Layer 9 of a small transformer language model trained on English Wikipedia (17 layers, counted from 0, width 64).
A neuron's activation on a vector x is squared ReLU(weights . x), where the dot is the dot product.

Input weights of the MLP neurons that the questions are about. A number n stands for (n - 500) times 0.0011.
n2: 528 464 446 643 576 478 627 468 420 507 668 736 504 467 347 345 619 406 395 542 486 424 555 599 572 639 689 474 535 570 446 539 621 516 522 550 402 527 586 424 552 397 561 538 655 372 371 385 409 516 410 647 576 345 259 423 596 687 396 231 446 505 614 506
n8: 423 558 566 628 454 304 223 550 346 568 291 547 370 718 568 572 781 420 319 419 401 542 500 693 436 507 582 371 470 640 608 327 615 494 317 382 385 458 703 451 323 535 452 481 477 512 411 399 534 554 411 319 629 552 518 473 401 473 516 483 177 191 522 530
n43: 520 534 311 601 588 698 524 446 648 402 569 406 535 398 623 392 620 447 523 460 686 583 464 565 492 522 486 634 524 498 308 584 298 429 592 335 468 781 513 401 397 525 444 525 560 527 537 335 393 408 466 441 656 355 448 558 580 518 645 536 383 548 533 434
n66: 433 369 553 226 358 271 327 395 490 503 503 383 630 614 670 402 863 476 696 343 590 690 420 397 488 461 486 640 514 659 522 562 589 502 586 445 473 473 474 520 345 416 626 554 482 759 423 476 470 456 401 604 551 384 400 396 630 547 457 585 388 605 617 508
n94: 576 438 412 550 477 684 468 531 430 377 208 338 633 697 651 439 426 525 755 502 449 688 512 655 476 316 389 549 451 605 429 466 341 559 400 355 645 620 685 308 508 430 530 395 479 41 474 499 247 504 444 405 352 563 488 319 668 726 570 645 374 629 747 489
n96: 659 547 795 574 613 583 456 418 648 583 383 469 433 632 252 594 482 664 527 421 489 696 617 617 557 565 592 350 672 590 526 376 426 449 674 551 377 597 362 346 384 471 585 561 359 580 619 401 400 510 545 501 698 536 287 134 546 449 560 665 379 518 329 515
n97: 503 487 543 338 411 374 497 572 439 513 502 589 676 475 745 250 594 462 483 598 295 520 543 427 408 472 473 594 240 515 546 422 364 642 541 471 452 540 525 580 510 519 530 668 471 399 564 487 693 348 389 437 648 590 463 438 381 365 479 663 459 537 438 521
n100: 564 595 457 557 581 535 550 565 467 408 219 581 417 489 446 430 478 477 492 473 654 390 522 370 495 630 616 755 374 514 600 754 724 499 330 653 486 388 493 361 500 614 537 406 434 583 587 298 471 434 522 540 452 653 369 751 289 431 355 453 340 659 644 430
n104: 487 634 461 515 487 567 337 504 466 536 425 461 580 374 478 499 530 566 423 608 535 492 556 564 416 429 448 565 566 317 581 395 429 560 530 501 466 369 540 410 534 478 578 407 487 445 627 390 505 518 515 606 450 438 379 431 555 511 524 490 435 475 518 577
n107: 411 261 460 387 329 460 592 407 586 466 453 498 299 669 587 438 501 719 578 649 565 465 465 512 628 464 466 293 523 567 560 432 552 442 581 376 271 406 484 250 477 746 586 661 362 186 527 499 416 419 416 290 508 273 585 458 512 456 405 618 296 492 516 379
n122: 340 442 638 512 656 361 535 378 540 472 491 546 321 313 443 347 416 904 652 511 173 540 508 397 286 925 362 400 635 330 527 610 581 514 800 372 301 230 469 588 632 528 415 565 350 615 670 563 434 288 377 407 555 545 472 597 328 654 612 538 528 358 504 513
n129: 635 467 294 468 514 554 499 525 474 472 384 493 496 485 287 481 544 487 577 415 433 457 595 364 433 381 388 595 262 388 567 332 602 566 693 493 535 497 568 459 572 208 643 455 536 477 520 515 536 319 316 552 534 541 524 418 547 528 445 461 403 534 458 674
n133: 597 635 144 441 576 666 350 317 619 509 389 592 704 427 247 381 702 815 498 464 431 394 299 529 548 658 566 621 531 526 500 513 571 599 523 593 508 554 455 642 495 354 485 568 501 382 572 321 347 413 526 607 447 355 550 569 550 279 674 493 573 372 540 658
n140: 513 276 556 454 673 517 610 562 636 531 458 405 563 364 546 573 369 720 544 342 461 484 549 589 789 256 405 512 516 593 580 544 497 502 645 519 528 455 509 499 322 319 523 516 621 573 561 267 517 189 460 469 544 878 648 576 493 524 245 424 543 551 564 540
n146: 500 577 453 497 700 297 680 509 588 334 513 645 444 293 416 250 547 650 685 408 563 488 502 517 455 631 357 456 521 572 595 376 235 470 588 246 378 712 480 480 309 728 606 340 535 532 110 386 412 476 506 425 461 514 806 503 485 640 578 392 402 594 710 408
n153: 536 308 540 515 704 431 747 365 412 368 479 592 538 391 547 651 691 566 317 466 600 461 471 548 410 820 640 714 509 556 598 561 338 582 507 698 639 495 426 474 330 490 436 487 477 737 196 419 399 293 433 443 142 768 564 523 588 499 504 512 546 504 620 459
n154: 225 530 565 549 480 586 623 461 627 336 416 485 363 594 486 527 639 644 419 356 636 718 521 367 245 368 794 624 599 520 483 460 218 361 537 494 29 235 640 319 537 791 548 466 288 460 348 351 195 761 264 533 345 453 437 555 534 522 319 371 238 579 627 436
n160: 472 443 268 537 327 471 200 626 540 785 393 260 341 430 547 563 537 374 699 299 291 237 477 626 398 617 654 404 486 820 498 346 682 234 742 624 401 528 470 425 339 622 92 234 359 131 492 419 332 443 226 520 827 569 305 402 399 261 676 421 419 365 463 144
n166: 497 277 541 493 555 461 416 704 565 431 521 413 252 634 312 557 604 608 523 580 394 550 434 505 441 614 529 680 524 391 544 408 422 639 704 322 629 487 421 438 471 397 543 452 471 336 334 603 283 470 355 529 644 598 640 361 372 383 528 383 371 495 721 431
n168: 387 491 228 630 595 600 571 538 476 417 353 334 327 565 548 556 382 808 467 393 372 674 639 388 430 823 514 441 500 599 547 559 419 544 489 700 461 662 722 380 554 635 239 368 527 129 664 565 657 938 353 541 463 798 401 566 508 530 439 446 513 686 500 598
n169: 606 447 549 435 551 700 333 429 495 300 497 543 565 507 376 621 542 453 399 506 486 426 384 656 502 500 660 569 820 462 459 538 319 580 744 701 422 558 447 455 638 462 530 498 263 545 506 530 364 176 392 222 657 656 677 492 697 469 520 466 233 481 462 553
n173: 614 523 482 247 383 424 474 318 589 659 515 594 461 226 476 374 377 348 355 299 398 410 609 388 469 548 711 533 387 508 488 333 596 643 493 447 312 514 303 393 638 343 440 900 521 464 419 330 361 470 517 546 219 634 345 448 530 416 463 636 337 601 685 502
n183: 475 963 602 542 728 664 464 415 452 391 444 528 448 649 512 413 382 663 556 328 370 528 623 522 629 673 457 448 591 660 523 413 272 850 609 571 615 436 575 677 464 665 572 559 879 397 277 426 175 537 518 331 440 768 480 463 824 807 423 595 701 461 371 847
n202: 269 236 523 398 525 423 384 455 509 539 663 377 461 422 583 315 559 672 413 422 381 459 341 726 440 592 606 524 437 812 493 347 446 505 499 606 644 495 282 683 588 576 675 552 441 365 616 506 434 497 312 473 653 484 546 305 672 436 349 561 485 444 656 477
n203: 464 358 516 435 821 502 347 378 423 654 500 345 475 789 412 294 251 487 668 295 362 292 380 479 439 418 793 453 495 508 286 605 575 488 593 408 221 331 609 243 457 723 652 504 464 366 467 605 506 449 327 641 519 548 443 385 802 627 785 420 666 429 670 187
n206: 341 553 369 252 655 328 416 573 527 428 536 463 378 319 371 380 559 758 534 480 366 474 418 453 807 687 551 732 530 427 633 566 490 312 457 549 504 356 497 646 562 671 536 347 502 359 404 520 420 422 701 428 623 685 433 244 469 587 432 355 356 448 502 624
n209: 625 382 565 833 475 461 394 650 328 478 350 550 416 424 504 610 372 599 398 556 387 357 432 464 450 449 518 717 577 417 527 285 426 716 434 430 331 723 630 515 296 499 618 346 315 622 663 414 315 498 390 416 596 671 459 563 563 609 413 589 377 344 489 491
n216: 650 362 500 555 465 693 277 619 625 444 723 347 472 338 598 559 306 532 739 332 412 381 562 470 421 553 642 704 481 669 526 457 590 704 382 310 309 532 472 435 346 284 277 664 357 607 457 371 531 549 462 503 784 457 388 498 424 403 518 438 530 413 546 377
n227: 575 510 622 380 161 555 485 603 451 371 316 329 504 398 542 393 673 569 560 459 592 419 496 426 425 625 306 730 443 535 555 391 703 601 582 376 547 477 408 426 438 434 576 705 569 448 430 524 470 712 362 308 427 688 574 635 455 459 615 335 372 683 446 366
n232: 480 751 512 637 411 562 284 641 421 435 530 549 559 401 840 602 474 261 441 426 352 652 594 488 361 643 590 520 422 809 694 593 410 794 455 504 373 391 550 454 323 505 489 583 540 616 620 444 469 573 141 736 455 491 519 692 552 434 648 607 497 548 569 684
n243: 319 481 447 273 541 515 348 501 332 659 337 682 577 597 225 644 742 502 429 453 369 528 565 605 458 599 469 543 504 355 581 307 586 422 558 504 299 409 519 399 714 588 586 568 578 663 524 464 499 265 399 87 434 621 596 442 599 504 509 562 401 555 566 388
n249: 586 517 498 499 335 513 468 313 381 382 503 522 610 291 542 311 714 547 565 528 421 439 438 630 542 604 440 393 514 635 509 446 552 385 570 596 160 509 162 502 575 451 468 549 528 325 488 418 542 586 368 301 379 615 463 197 580 275 644 561 539 542 480 392

Each question shows a token from some text and the vector x that enters the MLP there. A number n stands for (n - 500) times 0.0098.

"—": 590 241 397 303 506 430 438 658 464 560 623 514 327 580 495 518 397 362 357 550 522 499 422 392 468 638 623 628 534 517 329 466 430 494 438 489 492 371 584 445 378 570 615 405 486 500 644 674 551 538 473 542 509 282 552 604 398 547 614 594 688 646 444 417
Which neuron lights up most? n203

" him": 353 417 610 433 528 524 319 728 546 504 557 571 550 602 470 680 561 393 323 427 433 446 480 582 578 512 409 407 477 528 445 668 515 307 450 395 585 590 469 582 388 494 537 441 408 401 682 612 478 619 485 464 315 262 487 599 446 634 690 605 444 434 465 413
Which neuron lights up most? n8

" show": 348 316 496 421 606 467 549 709 533 464 707 488 434 606 555 663 455 483 457 440 507 558 556 508 704 447 479 579 535 520 345 371 408 430 441 373 635 563 570 681 440 482 437 482 391 364 704 599 429 613 606 465 451 263 371 671 557 492 618 521 511 552 591 507
Which neuron lights up most? n94

"na": 353 330 597 500 422 379 476 484 568 585 615 708 462 450 505 445 433 351 333 599 490 520 573 450 517 261 281 697 584 357 595 447 503 508 496 606 550 473 470 549 487 542 345 527 448 596 569 579 743 570 539 705 404 400 467 567 434 402 634 389 553 422 477 515
Which neuron lights up most? n97

"ity": 497 453 592 382 643 519 680 698 447 588 722 601 498 530 353 505 486 512 379 649 533 417 522 472 503 331 472 485 431 649 386 453 588 476 444 532 696 472 430 579 402 479 681 565 477 410 583 595 373 503 632 434 426 504 583 571 392 404 641 638 643 708 348 451
Which neuron lights up most? n202

" an": 446 575 457 243 519 502 337 592 571 399 602 543 557 530 411 671 625 465 430 490 432 443 318 652 470 550 391 532 502 491 411 431 505 402 234 599 482 440 467 508 398 580 524 485 421 594 512 717 545 518 617 535 422 225 505 486 519 403 722 594 545 475 366 412
Which two neurons fire most, strongest first? n133, n243

"s": 445 395 523 451 588 554 613 610 420 579 885 564 484 568 504 568 553 512 411 539 508 550 423 452 517 474 340 604 556 547 395 544 567 514 360 446 803 480 509 642 471 384 513 420 290 482 567 661 446 546 509 487 363 351 669 606 424 405 511 459 485 634 441 477
Which neuron lights up most? n166

"ies": 420 557 669 551 604 544 669 572 401 581 770 610 388 484 547 648 541 541 412 660 391 457 593 389 555 548 449 500 530 521 384 555 615 436 422 449 656 508 346 510 308 482 526 356 457 332 685 561 430 707 551 532 478 435 495 530 474 465 667 505 644 568 335 439
Which neuron lights up most? n168

" were": 410 469 603 359 573 580 426 773 307 571 558 565 364 394 545 620 567 385 230 599 521 585 401 527 483 622 584 415 504 480 398 539 476 574 345 497 511 399 473 628 532 549 510 271 494 603 659 568 531 388 623 417 554 301 507 558 494 449 633 516 448 627 438 490
Which neuron lights up most? n243

" R": 448 442 318 458 507 467 495 570 490 507 570 547 487 594 528 556 400 348 246 352 580 606 367 607 542 463 254 565 487 347 416 395 410 523 431 411 471 417 633 493 377 507 658 432 505 401 680 572 511 637 581 567 626 363 600 454 364 580 570 432 744 523 514 387
Which neuron lights up most? n203

"di": 345 430 711 442 460 605 437 453 482 389 448 529 509 445 489 599 434 448 419 416 558 505 387 552 490 419 394 615 596 398 474 453 393 303 481 556 367 467 643 535 627 623 633 506 606 475 638 688 379 652 687 531 536 248 372 535 466 532 714 458 644 581 522 572
Which neuron fires most, and how strongly? n154, at about 3.8

"pro": 461 394 570 508 416 425 435 512 368 360 642 569 506 424 588 461 492 428 330 537 591 391 400 533 536 464 342 739 523 577 469 403 386 499 601 560 377 342 674 474 550 543 480 362 556 349 603 562 694 581 675 570 422 441 598 460 623 696 651 385 602 566 366 455
Which neuron fires most, and how strongly? n104, at about 1.1

"0": 520 454 434 499 601 439 264 442 328 401 553 501 468 476 468 452 468 508 423 511 448 492 465 436 509 475 335 672 743 427 450 485 535 470 432 535 530 383 571 724 601 401 673 645 392 459 493 543 425 614 610 534 374 237 729 520 547 560 610 541 447 594 315 515
Which neuron fires most, and how strongly? n133, at about 2.8

"o": 470 441 533 414 579 566 582 439 437 554 737 626 449 543 591 405 515 375 508 551 601 289 481 504 649 476 378 548 538 410 375 291 497 338 532 588 553 509 343 634 628 354 497 522 299 300 579 588 607 544 612 559 380 399 528 458 539 380 705 479 475 562 481 372
Which two neurons fire most, strongest first? n249, n202

"evolution": 393 511 625 379 500 608 619 530 360 491 776 603 520 595 536 667 512 429 436 551 439 524 571 610 609 376 405 579 544 452 340 551 474 407 519 462 669 515 641 393 503 512 651 582 440 482 725 406 434 688 500 295 519 399 539 538 394 442 686 564 575 526 345 530
Which neuron lights up most? n43

"Between": 454 420 496 312 465 301 571 604 290 492 574 413 403 448 342 644 598 385 406 503 520 533 426 481 484 535 440 486 419 367 311 512 595 607 342 455 457 562 549 452 406 554 527 490 499 413 625 590 479 647 543 379 659 318 595 635 592 405 498 704 598 492 281 433
Which two neurons fire most, strongest first? n107, n243

" app": 517 352 465 541 640 367 334 671 483 563 590 593 536 771 563 675 432 426 371 458 520 528 533 503 563 446 463 567 571 655 534 465 293 396 553 589 498 535 566 512 580 578 610 564 397 437 678 608 449 566 653 417 643 245 388 579 486 529 522 517 636 556 470 642
Which neuron fires most, and how strongly? n96, at about 1.1

" ": 363 512 554 303 434 449 507 558 534 649 624 545 388 491 630 572 401 315 330 419 578 486 510 337 457 582 378 620 395 486 427 438 545 321 405 572 626 467 607 517 383 511 435 492 471 479 686 494 402 498 542 513 451 283 533 378 529 551 606 490 844 524 415 492
Which neuron lights up most? n160

"a": 377 510 422 390 590 579 343 314 499 576 619 485 502 459 324 514 429 427 507 625 553 453 374 600 432 435 350 645 461 370 538 305 441 592 410 491 510 405 481 561 602 500 424 458 537 373 668 598 556 643 668 483 312 316 507 577 473 292 688 460 491 650 495 454
Which three neurons fire most, strongest first? n133, n104, n243

" tree": 424 345 637 382 551 542 495 604 457 499 641 412 465 488 725 625 438 463 282 537 424 459 503 468 441 493 423 654 503 528 408 503 554 489 267 451 505 471 560 525 448 430 648 398 376 452 746 547 323 437 676 298 539 407 516 603 497 445 622 525 486 638 313 517
Which neuron lights up most? n209

" Award": 464 392 507 466 595 563 594 780 635 604 646 632 489 477 594 507 440 359 427 549 681 454 538 526 762 403 469 673 440 467 378 546 524 444 490 514 675 593 494 605 508 544 660 497 310 541 628 683 476 542 590 488 365 454 468 606 375 424 504 579 511 643 419 412
Which three neurons fire most, strongest first? n100, n43, n140

",": 651 284 536 276 610 323 502 603 470 477 647 543 332 506 455 506 504 469 303 580 474 475 442 327 488 591 506 516 641 419 401 407 547 522 419 460 482 403 584 473 560 429 613 575 442 552 594 648 410 559 568 466 649 309 621 527 434 458 499 724 420 702 443 606
Which three neurons fire most, strongest first? n166, n107, n122

" highlight": 458 509 496 331 543 522 554 641 556 424 708 484 463 454 503 437 385 332 278 624 455 482 446 434 704 549 494 540 554 499 237 625 478 502 541 478 459 427 606 603 422 507 553 502 405 472 635 544 336 526 553 372 595 312 515 588 332 521 640 595 651 620 311 457
Which neuron lights up most? n43

" Gal": 557 421 539 504 512 441 697 569 613 668 707 507 525 391 462 639 374 286 332 556 588 623 559 606 628 377 273 605 494 521 517 398 515 522 509 653 469 388 566 433 604 266 566 455 380 376 656 529 490 547 497 584 549 438 602 579 392 537 565 367 523 541 416 431
Which neuron lights up most? n140

"7": 333 411 600 499 637 510 449 539 330 532 574 523 374 480 586 357 466 422 352 294 610 514 549 490 407 493 326 573 571 513 494 554 624 319 626 589 603 485 660 571 430 483 445 563 466 499 614 461 547 644 590 608 481 363 669 582 493 363 672 551 701 675 369 467
Which neuron lights up most? n168

" and": 585 382 494 421 455 376 559 644 552 498 679 558 454 337 458 550 458 424 531 550 752 540 487 416 477 575 407 331 529 467 421 359 434 548 396 490 493 573 486 483 473 439 633 379 403 576 392 552 506 692 637 470 557 361 645 629 375 651 699 607 535 700 356 617
Which neuron fires most, and how strongly? n146, at about 6.2

" by": 464 305 386 399 501 430 562 706 458 414 690 344 468 442 529 623 457 475 395 634 499 468 465 510 481 649 488 522 669 494 265 425 481 516 347 406 451 392 609 559 538 360 468 420 506 495 624 525 503 639 562 592 435 361 568 573 484 641 586 784 529 560 363 386
Which neuron lights up most? n216

" factor": 544 509 622 467 531 464 600 635 473 468 742 535 718 589 714 609 394 469 374 520 485 399 452 429 547 491 417 709 523 406 415 551 553 503 428 493 631 366 617 480 727 455 552 532 328 520 636 486 298 512 628 461 526 390 518 647 487 420 606 581 660 581 405 548
Which neuron lights up most? n97

" Ottoman": 373 380 677 404 645 533 476 638 438 478 669 515 593 354 632 611 545 445 433 616 536 386 432 532 510 280 465 469 380 538 496 492 582 398 261 533 588 592 507 459 566 401 508 479 318 475 619 545 462 452 443 539 513 260 669 495 473 303 633 551 429 629 407 597
Which neuron fires most, and how strongly? n202, at about 1.7

"k": 439 359 444 461 585 546 512 508 511 509 507 653 367 587 576 443 410 332 345 349 562 419 647 483 342 429 210 542 476 421 336 400 418 533 470 580 435 445 498 687 429 619 319 543 531 497 451 715 417 628 642 440 429 281 494 467 469 524 525 489 652 485 434 440
Which neuron lights up most? n183

" was": 353 482 539 337 546 499 367 761 342 566 571 440 356 486 554 645 550 374 249 491 561 506 365 501 557 665 498 447 587 351 372 540 418 551 341 482 554 474 555 586 464 597 548 298 510 555 641 586 580 491 541 366 505 236 474 593 522 464 594 576 448 557 497 484
Which neuron fires most, and how strongly? n8, at about 1.8

"\n": 569 425 486 317 271 547 573 523 476 455 505 465 288 522 522 692 445 417 328 546 493 500 430 462 440 622 487 657 580 390 259 510 538 467 484 556 410 501 635 457 486 383 682 393 316 528 714 488 616 598 638 461 454 371 651 524 533 489 599 419 568 622 395 512
Which neuron lights up most? n227

"in": 322 565 497 480 624 521 544 359 389 514 613 642 408 455 481 654 566 527 369 648 627 414 558 573 611 353 402 482 451 429 519 548 514 473 445 613 451 516 499 675 519 369 715 457 563 313 590 500 669 543 522 633 575 470 518 441 391 458 634 485 549 715 373 248
Which neuron lights up most? n249

" is": 366 439 492 334 606 514 420 696 288 553 675 475 314 577 466 704 582 481 298 531 546 557 411 390 588 671 459 473 634 461 430 483 481 484 365 493 546 365 529 623 465 552 619 341 452 525 677 648 490 527 564 394 501 320 418 527 363 494 566 575 397 509 447 413
Which neuron lights up most? n206

"men": 354 543 642 576 478 558 703 538 402 521 711 572 638 573 562 473 429 519 435 699 542 461 434 484 564 571 399 531 584 524 591 483 498 532 539 376 609 360 518 688 554 431 530 392 399 412 705 631 510 572 464 525 581 390 662 574 353 499 723 459 588 648 302 421
Which neuron fires most, and how strongly? n122, at about 2.2

"pp": 534 544 571 496 583 450 596 475 549 611 668 493 419 584 599 483 392 391 390 812 606 493 644 552 515 209 261 588 601 516 634 626 539 367 542 564 546 537 499 755 482 485 518 498 504 461 479 526 627 582 562 497 596 375 513 456 513 521 584 429 526 715 491 512
Which two neurons fire most, strongest first? n97, n104

" legend": 277 371 641 455 508 652 482 648 529 534 700 549 584 584 545 667 494 502 380 514 506 463 485 489 602 509 507 543 555 438 320 516 516 294 445 386 648 456 590 458 453 376 640 506 487 420 797 565 458 585 555 360 549 316 456 649 371 496 645 497 444 505 380 510
Which neuron lights up most? n43

" Armenian": 391 379 587 438 496 525 593 637 527 415 662 597 506 409 678 558 445 424 459 596 480 372 450 679 434 306 365 459 413 464 479 366 648 373 354 449 618 504 586 493 549 469 521 547 445 496 534 602 454 594 455 438 398 360 629 492 439 270 700 531 499 713 296 533
Which neuron lights up most? n227

" he": 334 311 604 439 600 546 535 666 538 508 546 665 413 620 460 610 534 484 481 439 581 461 436 524 402 481 349 495 539 453 451 521 424 306 488 482 362 503 381 524 526 487 569 440 456 472 576 731 646 406 659 542 558 161 442 706 551 463 713 455 505 487 456 502
Which neuron fires most, and how strongly? n107, at about 1.1

" under": 558 327 463 318 569 552 463 737 461 481 618 432 450 402 559 586 491 283 388 503 572 352 432 399 531 643 653 515 600 619 310 384 455 490 330 482 475 438 604 555 457 361 433 467 469 366 636 407 606 593 593 522 407 269 522 483 517 473 641 626 580 573 424 472
Which neuron lights up most? n216